Layer 11 of a small transformer language model trained on English Wikipedia (23 layers, counted from 0, width 96).
In attention head 0, each number of a token's query is one row of weights dot the token's vector x. The head spreads its attention over the tokens so far by the softmax of query dot key.

Query weights of the head. A number n stands for (n - 500) times 0.0028.
q0: 490 595 591 503 358 647 601 500 478 415 482 548 538 522 431 605 590 596 451 434 653 595 432 382 437 478 477 529 633 456 541 512 516 603 619 569 435 566 586 421 385 533 616 430 471 622 532 414 674 603 424 399 471 516 403 416 504 466 512 614 520 602 353 493 466 382 234 523 604 531 540 496 538 436 640 454 445 405 348 325 408 436 515 526 481 488 513 474 610 321 552 422 585 529 577 518
q1: 533 625 470 369 456 421 339 537 463 537 393 528 367 582 554 477 519 539 450 509 633 573 528 402 576 492 487 530 466 553 396 601 474 525 579 526 584 424 364 546 627 457 337 581 468 482 526 529 525 564 557 484 561 593 520 513 532 606 561 404 576 558 532 428 454 514 400 428 437 591 545 484 480 543 441 546 534 497 463 604 627 502 448 515 486 511 634 433 420 501 458 527 453 615 446 336
q2: 367 596 492 485 384 658 586 596 560 494 416 559 562 556 475 620 518 449 526 571 497 667 457 327 386 450 512 636 587 510 529 424 485 526 698 618 397 540 564 321 359 551 697 436 496 600 456 460 588 587 472 476 579 520 473 508 394 533 609 575 354 533 489 542 532 407 342 512 728 546 452 482 619 601 514 399 492 410 384 362 445 458 555 459 395 527 571 516 569 453 441 482 608 562 643 601
q3: 457 483 455 450 482 382 422 481 377 576 488 460 559 544 477 507 486 522 527 430 580 602 428 464 631 560 485 463 469 553 364 612 612 425 575 482 544 421 329 575 516 548 370 497 525 398 566 604 443 581 624 551 556 549 396 473 512 520 448 526 417 377 453 545 559 503 566 287 335 504 387 435 563 546 618 599 518 398 536 562 519 469 509 597 593 484 477 350 540 517 505 521 464 544 445 324
q4: 524 324 655 736 530 649 596 499 410 563 428 545 709 544 586 656 361 540 491 570 515 510 397 429 625 549 491 481 516 510 430 516 719 433 722 483 577 387 333 464 662 524 485 489 430 387 545 586 550 624 652 549 553 605 353 450 431 562 426 502 345 476 522 501 597 492 415 377 417 604 328 444 578 604 598 451 552 397 550 577 560 649 467 535 542 516 505 395 409 627 556 647 556 582 535 480
q5: 649 446 465 519 601 355 371 377 313 518 445 568 489 375 503 552 444 534 534 348 484 489 488 448 667 518 500 369 409 532 371 644 536 466 549 469 578 468 384 649 547 538 340 551 527 334 585 510 446 460 507 543 524 559 339 452 460 497 473 251 608 300 356 496 573 568 679 316 314 404 560 551 432 374 594 496 478 367 503 637 521 611 483 576 664 532 354 390 381 575 497 653 419 516 451 413
q6: 482 579 512 337 491 576 416 654 615 445 584 418 448 452 452 441 678 462 568 612 533 518 581 601 489 412 503 710 581 536 548 346 431 586 538 608 396 581 662 442 344 428 603 420 600 646 457 568 501 536 456 353 498 515 563 573 615 469 586 583 514 590 478 490 478 459 428 685 609 497 649 628 588 474 460 395 473 533 450 292 418 601 494 383 451 459 525 544 712 334 431 426 465 416 541 555
q7: 423 525 373 521 379 548 555 609 479 567 565 548 553 552 496 460 557 628 462 583 524 589 443 616 627 703 563 626 486 393 483 477 602 494 537 499 448 545 553 349 499 404 521 353 418 496 557 441 400 573 590 578 488 387 564 374 518 517 475 465 313 642 545 616 651 395 400 403 551 573 439 556 492 594 613 370 594 371 521 438 328 471 466 395 351 453 507 492 554 598 622 478 436 588 533 488
q8: 469 366 555 548 536 417 522 424 357 580 500 541 456 576 427 343 298 491 618 260 365 505 383 575 625 435 600 373 455 440 323 566 739 214 540 450 515 355 549 766 572 606 380 481 377 419 544 437 332 361 593 504 608 461 432 523 633 412 402 475 503 298 471 666 616 506 595 362 196 642 408 417 408 346 678 543 427 365 552 762 672 500 627 492 799 562 400 501 463 533 468 560 414 582 456 554
q9: 586 679 523 423 463 470 307 436 458 565 550 429 437 448 393 459 540 357 671 314 548 672 679 567 513 231 453 500 558 587 624 341 306 621 620 624 604 549 609 718 362 654 527 478 557 638 537 612 590 460 418 355 483 539 456 400 614 468 430 498 580 507 461 562 481 524 429 458 473 480 501 697 377 460 454 461 431 502 571 406 494 588 405 505 774 539 597 401 496 248 375 455 527 405 347 455
q10: 392 220 372 667 544 601 598 531 481 353 495 551 545 552 544 361 319 630 364 479 425 485 325 405 422 908 539 414 498 237 416 602 840 399 338 360 631 289 462 394 487 380 381 490 587 326 489 460 197 512 669 594 692 355 514 529 550 674 527 453 397 527 526 653 640 469 506 338 368 507 543 357 456 520 729 484 505 370 450 625 491 547 647 479 471 561 448 480 338 674 559 641 387 500 771 523
q11: 659 555 208 548 463 465 379 403 282 588 545 523 427 656 442 329 446 343 585 324 484 457 575 491 501 374 471 388 456 502 612 362 610 409 554 583 534 556 613 566 356 715 544 537 283 607 405 392 439 389 516 491 483 704 542 342 505 481 352 512 636 310 329 482 691 552 464 519 323 573 492 514 454 473 495 475 393 498 455 683 564 498 505 577 759 487 465 601 596 376 549 646 426 390 358 455
q12: 503 422 667 616 432 559 329 446 311 406 564 625 571 537 405 392 340 564 455 676 589 357 469 331 553 617 558 542 462 456 364 410 603 573 504 405 556 478 577 426 591 338 291 533 498 438 390 687 364 458 396 521 420 381 641 413 438 614 480 555 294 335 454 597 580 587 616 444 377 661 448 513 497 578 476 478 468 425 606 430 430 636 571 392 565 619 404 457 539 548 657 540 535 632 686 418
q13: 504 657 475 514 499 482 366 401 487 553 481 554 337 511 333 578 524 510 736 367 478 549 687 416 538 171 541 575 483 615 646 408 361 617 526 630 539 649 413 666 476 679 340 465 492 665 441 552 711 475 223 354 368 626 366 574 433 448 409 252 632 340 289 257 461 429 568 590 621 478 635 808 343 360 287 521 460 651 379 621 560 522 522 653 674 563 632 398 457 245 555 411 593 537 291 530
q14: 514 676 472 379 520 450 530 584 530 429 342 503 305 451 579 696 638 445 480 565 575 515 559 440 373 344 351 597 420 495 771 347 326 669 435 586 439 555 341 354 503 578 442 484 531 764 482 567 693 599 519 493 552 667 448 681 299 520 597 412 715 610 349 160 442 627 620 708 736 489 623 697 517 683 208 704 547 666 434 426 260 402 333 589 466 506 723 520 263 390 705 497 523 587 404 374
q15: 423 223 367 448 606 614 441 656 571 270 538 549 459 569 603 725 398 467 438 591 523 421 331 194 190 751 525 465 391 286 567 752 464 525 455 486 703 320 524 241 422 515 585 588 511 541 432 539 359 589 564 704 569 402 635 740 343 791 758 422 410 616 516 553 529 567 370 321 522 439 454 433 421 451 504 389 564 571 562 476 352 405 515 501 462 526 596 632 309 627 690 496 562 639 686 462
q16: 412 368 588 602 463 466 483 647 625 454 414 442 598 389 391 534 305 496 344 365 476 478 390 510 574 614 563 343 575 317 465 718 520 487 439 399 503 536 373 578 501 575 489 578 547 362 563 468 573 456 391 615 569 350 421 668 618 480 731 609 402 482 506 472 516 495 545 363 500 571 494 442 461 493 612 299 423 361 466 500 406 513 503 636 578 463 370 508 484 610 333 607 408 680 445 509
q17: 586 542 648 620 387 789 585 449 301 538 555 568 596 490 457 321 470 577 389 710 404 376 471 465 563 456 479 471 409 630 480 485 568 402 531 337 418 397 469 420 560 376 574 373 666 358 469 489 363 391 613 491 479 418 610 310 448 655 225 533 376 541 459 514 564 469 443 446 516 605 416 333 467 496 582 610 795 470 603 558 557 481 577 367 466 329 444 501 610 536 726 524 466 528 597 428
q18: 602 299 530 361 457 427 400 815 559 513 442 450 562 561 539 517 430 442 412 288 729 654 584 753 148 660 503 587 320 393 490 461 504 548 348 508 487 555 658 551 570 535 694 383 525 628 605 394 564 407 420 511 737 604 365 731 552 557 639 538 306 485 533 560 407 714 455 466 562 232 540 383 341 486 496 393 380 489 490 418 395 417 488 369 548 516 389 345 365 367 599 428 704 472 446 344
q19: 449 335 429 681 400 731 549 473 430 414 637 552 827 452 506 281 422 717 449 594 399 393 283 436 604 606 668 465 546 378 162 669 717 238 441 385 563 439 507 490 429 424 406 391 451 298 508 479 298 486 759 495 493 459 674 250 724 610 426 573 305 389 491 957 767 387 507 248 275 329 297 349 524 521 757 202 621 299 351 646 604 668 742 461 618 551 383 412 653 739 374 709 369 474 655 584
q20: 551 489 356 591 435 319 471 567 446 444 472 399 338 674 350 422 684 308 704 414 511 672 584 543 460 325 405 563 697 284 687 378 499 534 541 637 660 549 531 506 254 579 371 544 515 655 532 450 569 487 422 518 500 679 451 538 654 337 667 437 670 377 286 488 675 396 377 429 359 345 617 718 414 507 533 481 279 439 586 607 345 720 429 714 638 407 641 549 338 365 357 442 343 488 318 607
q21: 379 570 520 736 484 656 623 238 569 470 438 706 568 577 717 656 452 456 276 566 197 151 416 429 983 592 649 359 678 508 359 649 561 246 472 320 384 515 474 512 801 636 411 398 460 81 483 441 455 753 764 636 552 318 746 293 770 479 482 486 545 347 612 514 602 372 533 436 350 335 325 372 835 523 736 522 691 438 460 674 860 648 396 838 533 395 759 607 756 956 143 702 386 432 308 477
q22: 375 446 749 568 381 351 584 563 697 768 428 404 458 289 562 694 540 710 603 346 552 593 700 553 435 607 536 590 597 543 539 503 509 581 435 681 643 701 499 576 492 453 298 541 475 431 655 404 686 377 208 421 496 543 432 618 504 220 682 480 556 551 474 450 465 606 499 501 686 391 593 527 461 405 420 451 590 483 522 439 434 550 440 426 352 577 230 383 321 397 377 562 520 507 422 551
q23: 481 510 480 449 512 557 522 452 385 358 562 652 493 632 538 411 637 367 487 661 351 404 409 395 602 466 577 535 580 575 612 664 556 458 455 554 298 571 537 389 675 470 517 532 469 319 327 496 606 645 503 486 571 360 689 457 415 543 576 617 581 402 446 741 542 583 441 560 462 339 368 729 651 390 186 528 521 584 328 431 540 623 333 699 549 446 703 683 392 692 550 474 516 347 593 485
q24: 359 498 717 564 360 679 433 415 354 536 616 541 548 475 290 568 412 488 593 645 534 547 487 517 601 444 394 595 630 546 491 486 532 363 574 531 513 411 429 496 589 311 547 554 695 550 442 531 529 495 641 305 394 447 611 567 567 433 393 632 509 508 378 509 587 433 492 601 596 360 479 538 486 509 485 573 502 451 488 605 462 452 360 589 488 390 529 457 679 484 645 274 437 492 650 339
q25: 673 302 390 473 332 478 614 657 598 644 544 510 375 604 424 594 560 572 438 196 484 535 489 586 358 415 360 339 511 422 471 562 696 386 350 521 582 491 251 615 398 660 420 399 414 549 419 464 532 475 378 458 578 477 346 788 498 483 515 446 672 504 715 305 531 504 487 479 579 480 458 638 507 434 540 506 560 365 510 634 365 453 599 606 600 417 583 478 458 448 509 605 401 586 456 566
q26: 466 301 405 487 502 521 529 400 519 392 468 513 397 507 420 421 464 387 525 476 500 407 290 322 461 625 586 357 546 381 460 675 516 536 493 462 544 461 566 560 433 609 200 617 562 412 333 559 429 402 628 470 485 519 542 545 583 538 503 549 379 360 473 752 622 447 553 519 219 340 475 510 550 459 599 468 617 475 522 595 514 673 574 541 543 444 599 418 582 466 383 627 322 425 487 534
q27: 650 540 460 728 535 402 719 398 593 541 283 574 224 400 717 432 545 462 612 362 168 369 483 498 659 265 419 339 694 537 636 606 591 492 604 633 582 447 285 706 534 817 459 611 498 400 637 319 490 506 477 605 533 339 560 460 703 476 302 174 535 329 498 285 632 233 639 428 312 632 455 541 650 592 726 582 600 446 226 636 646 723 614 608 662 313 640 558 440 601 174 640 262 471 361 731
q28: 504 638 531 632 421 380 381 587 435 440 456 527 573 369 549 537 309 517 681 547 392 504 636 564 452 365 572 429 443 529 417 343 530 465 760 492 743 394 369 372 517 501 575 483 478 604 558 534 338 586 504 487 328 560 645 80 552 423 394 411 417 687 475 348 544 533 461 626 556 514 558 473 427 545 555 577 585 269 583 669 454 525 531 672 624 401 522 505 613 433 583 398 466 579 524 449
q29: 483 407 390 622 578 530 352 525 423 459 567 471 706 419 472 516 381 414 569 584 336 507 552 644 411 353 464 523 522 499 615 515 498 492 409 677 558 568 365 581 296 751 544 765 452 598 393 608 489 459 438 501 502 586 606 691 512 453 523 613 549 668 589 380 416 462 621 585 360 610 434 400 476 409 573 569 479 520 587 540 620 644 709 699 682 340 549 589 601 637 618 400 451 252 392 460
q30: 396 537 399 204 531 532 451 469 482 554 541 512 352 499 457 506 560 383 459 516 724 553 481 367 319 365 505 509 410 568 546 617 402 638 504 381 263 593 517 493 663 400 579 401 477 641 609 548 610 576 488 551 429 368 456 518 564 570 611 583 547 516 485 506 392 695 584 477 640 575 453 394 466 545 365 340 485 677 540 361 422 333 436 346 485 385 591 528 478 589 586 415 535 569 602 440
q31: 560 730 326 559 487 475 451 592 237 538 568 359 645 607 430 565 468 506 554 620 671 542 554 663 183 510 408 618 487 547 532 300 493 698 528 599 538 659 366 398 485 367 801 399 411 616 580 646 419 481 646 488 466 564 595 541 320 567 548 376 546 707 354 467 342 624 469 453 665 387 502 503 418 600 325 528 654 595 464 309 332 532 448 276 445 617 416 521 513 246 760 418 679 581 679 235

Each question shows a short text with each token's key, already scaled and adjusted for position as the last token sees it. A number n stands for (n - 500) times 0.0019.

Then comes the last token's vector x. A number n stands for (n - 500) times 0.004.

0 " and": 398 472 568 470 575 422 513 620 463 322 626 476 568 335 398 645 592 632 569 722 429 766 420 592 518 522 505 437 485 509 443 521
1 " Ch": 420 408 647 436 599 351 452 663 513 331 623 442 524 351 387 598 647 589 552 660 469 767 510 512 500 552 520 525 437 498 455 462
2 "r": 586 409 619 550 627 460 405 642 539 381 616 421 539 376 359 569 663 507 604 637 496 799 517 435 449 594 538 558 497 484 433 410
3 "ist": 644 380 655 563 683 455 387 715 564 438 590 490 572 393 408 628 619 550 624 603 516 683 504 352 428 499 594 548 546 551 470 526
4 "ian": 617 617 553 631 597 573 414 650 562 331 640 452 490 322 387 568 666 541 628 682 551 663 491 475 380 558 475 505 523 486 391 491
5 ",": 434 672 459 638 624 600 372 593 559 341 607 479 599 380 393 655 606 598 602 637 470 748 424 526 476 496 427 480 500 512 481 567
6 " y": 423 533 441 556 560 601 365 552 595 304 658 492 563 422 363 608 696 578 516 719 528 703 514 503 402 565 427 538 563 579 408 495
7 "ou": 377 465 451 548 554 575 315 560 615 283 652 492 680 366 437 517 664 501 504 699 462 657 565 490 400 395 459 431 471 553 464 512
x: 604 564 602 616 372 431 386 566 512 621 523 561 764 601 494 510 400 479 594 446 490 640 504 465 467 630 548 589 402 536 280 438 355 606 529 667 447 580 278 549 596 560 563 503 330 603 366 627 501 482 482 573 597 584 732 378 429 642 524 401 568 400 545 615 512 537 564 462 374 351 396 364 517 561 478 403 606 628 578 373 550 540 501 489 396 483 523 572 605 857 505 459 449 457 502 571
Which two tokens does the last token look at most, in order? 0 " and", 5 ","

0 " to": 399 472 567 445 542 409 510 609 489 357 618 429 548 380 406 581 603 531 565 652 459 715 473 578 513 519 472 480 469 488 452 483
1 " d": 435 419 603 445 580 405 456 619 540 373 585 473 546 407 403 604 616 553 537 668 498 706 488 496 530 540 491 526 549 484 434 515
2 "ra": 587 372 642 522 594 467 470 594 511 374 583 425 499 377 426 571 599 499 609 638 539 689 466 547 549 532 481 539 547 476 465 451
3 "ft": 606 430 647 559 622 484 407 627 539 390 585 457 533 395 404 635 573 557 542 654 512 604 373 456 502 490 488 484 499 489 552 540
4 " the": 568 583 538 576 582 529 461 581 502 427 545 473 530 456 406 536 644 588 540 716 493 719 483 470 456 448 434 477 511 424 379 497
5 " United": 483 574 459 610 602 547 399 579 571 358 627 466 526 389 385 531 634 574 555 670 452 653 529 521 447 538 552 493 451 533 502 497
6 " St": 446 520 397 576 584 607 409 552 557 416 609 457 521 427 421 545 680 570 500 649 487 708 529 495 500 525 519 520 408 520 480 404
7 "ates": 384 443 388 567 577 580 378 576 580 412 649 498 562 417 381 612 589 538 583 613 487 648 475 503 468 566 425 503 455 495 532 567
x: 473 584 551 529 704 517 589 545 498 585 550 442 884 618 684 474 386 512 472 466 348 454 538 539 705 656 405 489 375 508 551 679 588 516 532 412 569 352 447 567 260 525 611 530 546 340 501 411 495 551 454 434 451 537 556 461 400 348 481 512 518 532 460 694 516 547 546 479 436 628 470 445 532 471 423 553 619 513 476 394 503 444 418 433 368 433 560 482 501 607 640 714 518 558 550 535
Which token does the last token look at most? 5 " United"

0 "on": 383 493 559 442 551 423 489 655 535 333 632 418 531 388 433 593 635 509 610 603 544 680 491 551 444 598 470 544 473 528 497 541
1 "is": 407 413 654 440 632 421 462 617 520 339 640 448 563 431 440 585 678 540 559 614 577 627 525 496 495 528 522 448 482 548 491 491
2 "ation": 533 371 600 481 580 438 501 620 526 349 631 400 537 390 439 609 617 490 575 652 582 684 427 504 495 558 441 523 503 473 500 529
3 " and": 564 511 523 554 590 505 475 596 492 355 596 481 579 388 415 573 578 605 533 684 433 758 439 593 515 514 525 457 487 477 452 471
4 " to": 552 587 501 587 603 510 438 597 544 357 638 466 563 364 385 553 596 544 540 659 451 720 488 602 501 541 487 480 476 510 437 477
5 " ": 457 590 409 603 616 610 360 552 586 359 622 465 598 424 426 571 659 535 531 667 512 656 491 455 507 510 506 509 534 517 478 495
6 "enc": 432 519 452 558 572 514 394 551 606 349 636 496 530 377 430 607 541 594 495 672 548 658 416 508 500 527 481 547 661 477 394 498
7 "ou": 393 398 413 545 555 599 408 556 576 376 641 422 573 482 473 541 663 482 539 673 545 695 459 529 501 528 441 463 576 466 508 426
x: 444 617 530 659 268 359 598 432 450 459 470 556 549 572 410 554 332 502 538 440 505 446 480 476 502 486 485 562 350 594 571 462 342 433 538 467 570 594 416 442 724 581 325 338 551 478 404 475 578 348 452 547 522 426 657 431 419 471 510 344 507 425 569 631 498 422 534 644 541 329 280 397 360 560 566 536 670 598 554 433 662 522 586 634 413 431 450 453 572 794 511 564 317 480 494 545
Which two tokens does the last token look at most, in order? 3 " and", 6 "enc"

0 "j": 419 529 549 398 570 415 507 601 529 384 597 438 529 428 395 549 640 468 594 593 521 565 560 498 463 458 505 506 478 550 452 447
1 "ect": 429 417 601 412 593 415 492 631 514 380 596 424 577 455 459 584 611 532 538 610 545 569 486 446 486 493 510 493 505 485 521 500
2 "s.": 535 437 560 543 586 496 468 580 485 379 579 452 566 429 422 604 580 595 553 634 478 663 471 507 521 503 490 446 543 471 463 507
3 " The": 577 477 545 551 589 491 445 571 511 408 576 475 549 418 401 550 561 586 550 654 434 654 507 498 459 457 467 484 476 421 424 482
4 " En": 543 544 532 618 611 543 426 555 577 405 584 479 545 442 416 517 633 555 533 651 432 613 548 476 500 499 539 472 489 528 475 465
5 "g": 462 582 459 555 557 550 459 524 561 432 593 473 490 437 486 606 627 526 518 618 578 675 449 543 536 587 465 588 483 476 507 455
6 "l": 428 517 410 567 546 562 429 545 568 440 539 495 506 413 462 587 578 487 562 599 576 701 441 464 547 514 463 553 599 479 488 459
7 "ish": 423 458 404 545 503 584 417 506 612 410 624 464 520 437 400 562 617 484 562 599 529 650 482 467 454 498 472 470 468 507 496 538
x: 454 493 596 601 585 401 567 422 511 540 516 539 743 426 622 457 500 423 280 586 490 509 318 575 659 772 420 482 527 585 555 489 603 440 602 383 556 422 722 656 617 609 505 511 455 496 649 451 559 520 517 646 462 373 580 668 424 524 520 648 660 490 694 576 440 424 411 573 510 542 484 456 452 449 558 500 523 447 502 550 447 424 496 514 467 442 416 448 704 697 425 439 455 461 511 339
Which token does the last token look at most, and with what share of its attention? 3 " The", with about 30%

0 " R": 339 506 627 331 602 311 455 705 546 318 657 412 501 346 304 663 704 615 582 761 423 784 517 520 554 520 506 537 405 449 404 500
1 "ight": 450 389 666 434 586 443 426 733 491 300 669 423 512 217 373 745 597 505 561 718 501 797 422 420 496 447 469 490 362 363 554 578
2 "s,": 576 331 694 512 707 439 413 670 522 297 632 395 637 357 340 663 709 605 620 734 431 815 455 501 516 507 436 464 466 507 518 584
3 " the": 653 496 578 573 625 518 440 615 513 364 591 460 545 397 330 603 696 665 584 870 448 847 478 443 446 437 392 480 534 404 284 524
4 " United": 589 580 533 671 668 520 361 650 589 259 701 450 534 307 314 573 696 637 590 785 411 767 539 530 405 576 575 501 423 558 477 513
5 " N": 503 616 419 700 727 608 260 580 637 307 717 441 520 386 316 550 690 585 516 719 408 800 549 522 497 539 524 556 456 599 464 426
6 "ations": 269 559 386 663 656 568 384 627 645 316 705 469 565 347 392 705 630 520 699 639 511 713 531 516 492 737 322 507 404 497 499 585
7 " D": 321 425 252 572 639 714 261 555 648 412 648 458 587 396 358 552 715 529 521 706 459 863 501 516 525 478 520 525 498 481 409 456
x: 562 446 544 502 517 429 546 545 686 574 521 525 498 344 477 517 425 509 546 440 374 496 368 575 479 571 490 556 510 391 476 550 503 506 518 561 485 489 446 351 622 547 478 446 554 375 421 408 548 496 443 549 567 454 557 473 471 519 470 587 502 675 408 426 417 602 521 399 461 488 416 480 536 477 472 423 448 599 456 413 484 448 576 528 536 349 562 421 571 673 482 490 457 573 453 619
Which token does the last token look at most? 0 " R"

0 "es": 333 514 601 364 540 386 508 670 489 235 665 362 553 332 383 656 643 533 610 658 530 749 499 523 500 522 442 547 474 526 486 511
1 " I": 383 398 687 407 607 342 431 668 540 299 600 404 529 370 371 522 713 552 546 664 431 792 530 511 502 497 535 482 443 544 507 415
2 "I": 583 318 694 572 641 448 422 647 562 305 599 366 494 377 414 542 698 469 617 677 490 786 551 525 478 555 478 495 455 530 595 455
3 " of": 664 467 662 620 716 499 399 678 610 376 636 467 597 345 364 602 727 564 618 687 428 649 537 471 455 583 528 548 487 506 500 447
4 " En": 559 592 526 698 673 580 377 579 628 343 637 447 569 412 362 526 753 580 548 751 408 709 590 470 505 505 545 467 500 539 429 431
5 "g": 431 614 409 554 573 595 428 519 605 387 661 490 512 404 461 689 734 564 514 701 605 807 455 567 516 651 430 627 499 461 434 406
6 "land": 348 631 401 666 599 594 344 641 623 356 665 465 547 371 395 685 637 515 613 692 580 721 491 539 449 542 424 538 512 475 547 579
7 ".": 410 402 394 445 454 658 331 513 572 315 627 489 602 399 390 684 676 623 553 722 506 791 429 491 478 501 467 416 559 498 430 517
x: 478 480 493 503 504 570 494 552 611 502 548 589 490 542 548 532 533 457 349 478 543 452 472 547 513 595 452 542 424 561 371 476 510 542 523 487 469 484 395 502 648 494 540 482 586 462 520 476 587 444 496 485 537 569 552 519 309 604 489 388 519 508 618 454 543 516 499 350 542 588 540 474 437 460 432 442 523 571 451 521 594 493 506 518 407 587 560 353 603 669 562 562 472 547 609 472
Which token does the last token look at most, and with what share of its attention? 0 "es", with about 20%

0 " ch": 338 499 579 342 552 304 490 682 494 338 628 429 540 320 400 620 652 577 587 687 498 762 463 492 513 588 496 530 472 450 451 470
1 "ild": 411 379 622 388 633 420 416 727 532 331 642 432 515 312 375 588 668 505 573 708 521 686 446 404 477 481 570 596 500 404 466 483
2 "ren": 505 354 664 460 606 417 489 721 528 348 598 466 580 371 406 696 613 590 591 762 517 719 423 471 454 599 514 553 568 489 474 500
3 " e": 664 467 618 642 660 490 411 628 534 296 616 455 569 389 401 582 675 610 547 714 538 782 468 464 548 581 479 539 545 534 471 453
4 "qu": 567 509 516 570 537 393 404 617 586 372 591 542 487 300 462 645 656 507 597 704 507 766 559 608 664 444 473 624 642 459 361 437
5 "al": 469 694 463 672 541 568 400 590 596 306 593 480 464 334 429 677 690 490 634 732 529 697 463 512 465 555 384 484 589 439 472 516
6 "ly": 389 590 404 635 548 611 338 575 628 332 640 512 510 342 385 663 652 543 634 725 563 734 428 489 493 487 493 570 555 556 506 545
7 ",": 362 392 330 542 570 665 321 549 618 321 639 488 600 364 381 639 639 584 596 651 449 760 458 520 474 487 462 503 472 529 497 572
x: 532 425 426 492 469 550 403 418 509 580 554 510 634 578 517 568 519 556 419 527 490 450 413 560 578 600 499 613 416 498 401 545 451 455 514 379 438 459 461 363 473 524 564 444 583 387 469 460 572 506 457 536 423 463 570 505 416 409 543 485 503 524 543 465 488 457 473 418 493 512 600 469 560 502 470 411 472 468 492 450 511 491 567 493 431 503 567 497 558 573 509 382 506 479 632 427
Which token does the last token look at most? 0 " ch"

0 " w": 429 495 511 415 526 418 481 604 485 396 584 474 521 397 431 584 601 582 510 667 490 647 454 466 489 520 472 511 501 488 467 514
1 "ater": 458 436 591 449 564 467 477 599 495 361 598 472 518 406 426 559 573 569 559 650 470 624 444 490 466 539 523 450 441 501 512 522
2 " at": 570 449 558 536 562 483 474 543 530 391 577 441 545 397 442 562 579 551 556 629 455 686 451 567 507 493 501 444 420 456 526 510
3 " t": 608 509 575 570 600 493 440 555 548 363 591 454 539 407 437 563 588 559 521 595 506 677 465 474 522 538 489 486 500 496 470 503
4 "em": 567 552 548 588 595 469 461 581 529 417 584 468 553 416 440 520 552 536 541 623 518 695 463 436 538 538 499 506 598 472 453 498
5 "per": 479 600 530 617 535 515 481 527 561 477 553 468 464 478 435 525 580 516 539 655 552 709 443 455 484 599 506 544 578 475 522 499
6 "at": 413 506 451 565 564 564 487 539 529 433 576 465 554 457 466 511 615 499 527 623 515 696 400 492 524 597 470 419 467 447 562 485
7 "ur": 414 428 444 524 529 581 408 553 544 441 586 520 554 449 499 584 619 525 575 641 567 666 478 477 484 537 520 507 560 474 544 559
x: 538 569 452 497 197 535 587 432 452 460 572 462 534 582 585 405 414 426 299 630 394 517 575 484 569 449 562 532 488 492 572 508 492 462 483 407 382 494 391 533 624 607 536 214 407 497 448 434 549 424 425 527 501 688 536 417 334 427 457 506 483 437 580 653 615 265 441 523 466 449 413 426 534 580 588 237 742 302 536 557 503 542 642 455 498 429 638 537 473 739 502 524 461 366 453 553
Which token does the last token look at most? 0 " w"

0 " to": 350 459 600 418 562 364 515 663 484 286 677 393 572 320 360 621 654 547 598 728 439 822 460 616 520 528 459 470 454 482 428 475
1 " bec": 497 363 643 463 655 410 396 672 521 292 642 462 584 336 365 673 643 634 572 770 433 762 417 467 452 525 452 487 577 466 470 519
2 "ome": 530 352 647 495 639 400 442 634 525 276 676 417 610 368 369 601 600 587 554 775 451 738 338 492 435 662 549 408 455 511 584 494
3 " j": 665 489 664 639 690 510 431 619 543 311 647 460 533 371 342 589 744 580 555 745 496 767 463 480 490 549 434 466 449 570 415 414
4 "oin": 620 574 557 714 694 599 339 647 575 328 763 497 585 409 410 649 653 555 523 772 523 675 439 446 501 442 580 505 506 482 575 566
5 "t": 453 718 443 594 552 582 431 564 594 315 670 527 566 259 488 644 547 488 646 730 591 839 363 545 507 582 453 509 466 427 493 488
6 " s": 363 528 348 642 632 654 359 546 606 333 667 476 599 422 326 590 669 610 506 738 476 806 457 428 517 599 442 452 552 518 413 486
7 "over": 433 466 394 476 431 590 395 582 571 374 770 653 596 357 494 663 525 541 519 825 554 726 444 509 434 475 630 565 649 402 342 448
x: 402 426 609 482 439 641 531 551 419 443 488 503 368 429 561 424 590 566 486 529 210 377 526 482 457 503 734 671 462 542 451 373 407 608 434 608 386 335 332 433 543 413 454 372 684 340 604 600 615 476 539 495 518 517 498 492 545 494 596 321 687 554 368 414 457 390 449 459 461 574 665 594 637 304 586 378 587 508 550 634 403 450 529 493 506 363 519 404 547 741 479 387 525 660 501 402
Which token does the last token look at most? 0 " to"

0 " to": 399 472 567 445 542 409 510 609 489 356 619 428 549 379 406 581 604 531 566 653 459 716 473 578 513 519 472 480 469 488 452 483
1 " ": 465 404 633 511 639 429 417 619 534 346 603 448 583 417 439 580 653 524 543 656 516 647 478 451 516 508 501 512 536 510 476 491
2 "enc": 522 443 559 500 513 443 460 588 538 334 616 483 521 387 445 613 523 600 491 661 547 638 408 492 498 552 478 547 686 486 376 492
3 "ou": 644 486 586 543 604 472 474 596 522 365 608 402 567 487 478 541 662 480 540 653 553 697 478 525 512 533 440 464 584 481 502 417
4 "ra": 572 653 523 606 558 517 484 578 528 393 570 446 452 393 467 533 613 482 675 623 570 690 438 582 482 600 463 496 527 551 493 462
5 "ge": 489 622 496 634 619 573 392 596 562 381 613 418 558 421 435 591 632 513 577 648 530 652 426 459 448 512 476 514 501 512 515 507
6 " w": 407 521 469 583 583 534 372 579 549 390 596 475 552 389 413 579 618 586 523 679 524 707 459 453 470 510 450 540 544 502 435 487
7 "om": 405 394 378 526 541 603 398 492 551 341 635 475 529 330 451 425 518 559 498 647 514 513 475 485 628 531 526 429 552 578 474 605
x: 555 629 523 597 347 453 303 474 495 512 637 505 401 557 608 389 454 620 659 588 358 526 476 463 526 655 674 411 442 528 250 506 618 537 547 558 593 546 503 465 311 506 672 515 615 553 377 472 435 555 679 542 530 493 526 417 563 568 321 552 231 481 504 327 324 450 417 505 531 456 438 544 486 495 593 425 418 540 530 630 485 532 430 551 509 523 553 554 569 891 471 469 581 297 445 513
Which token does the last token look at most? 2 "enc"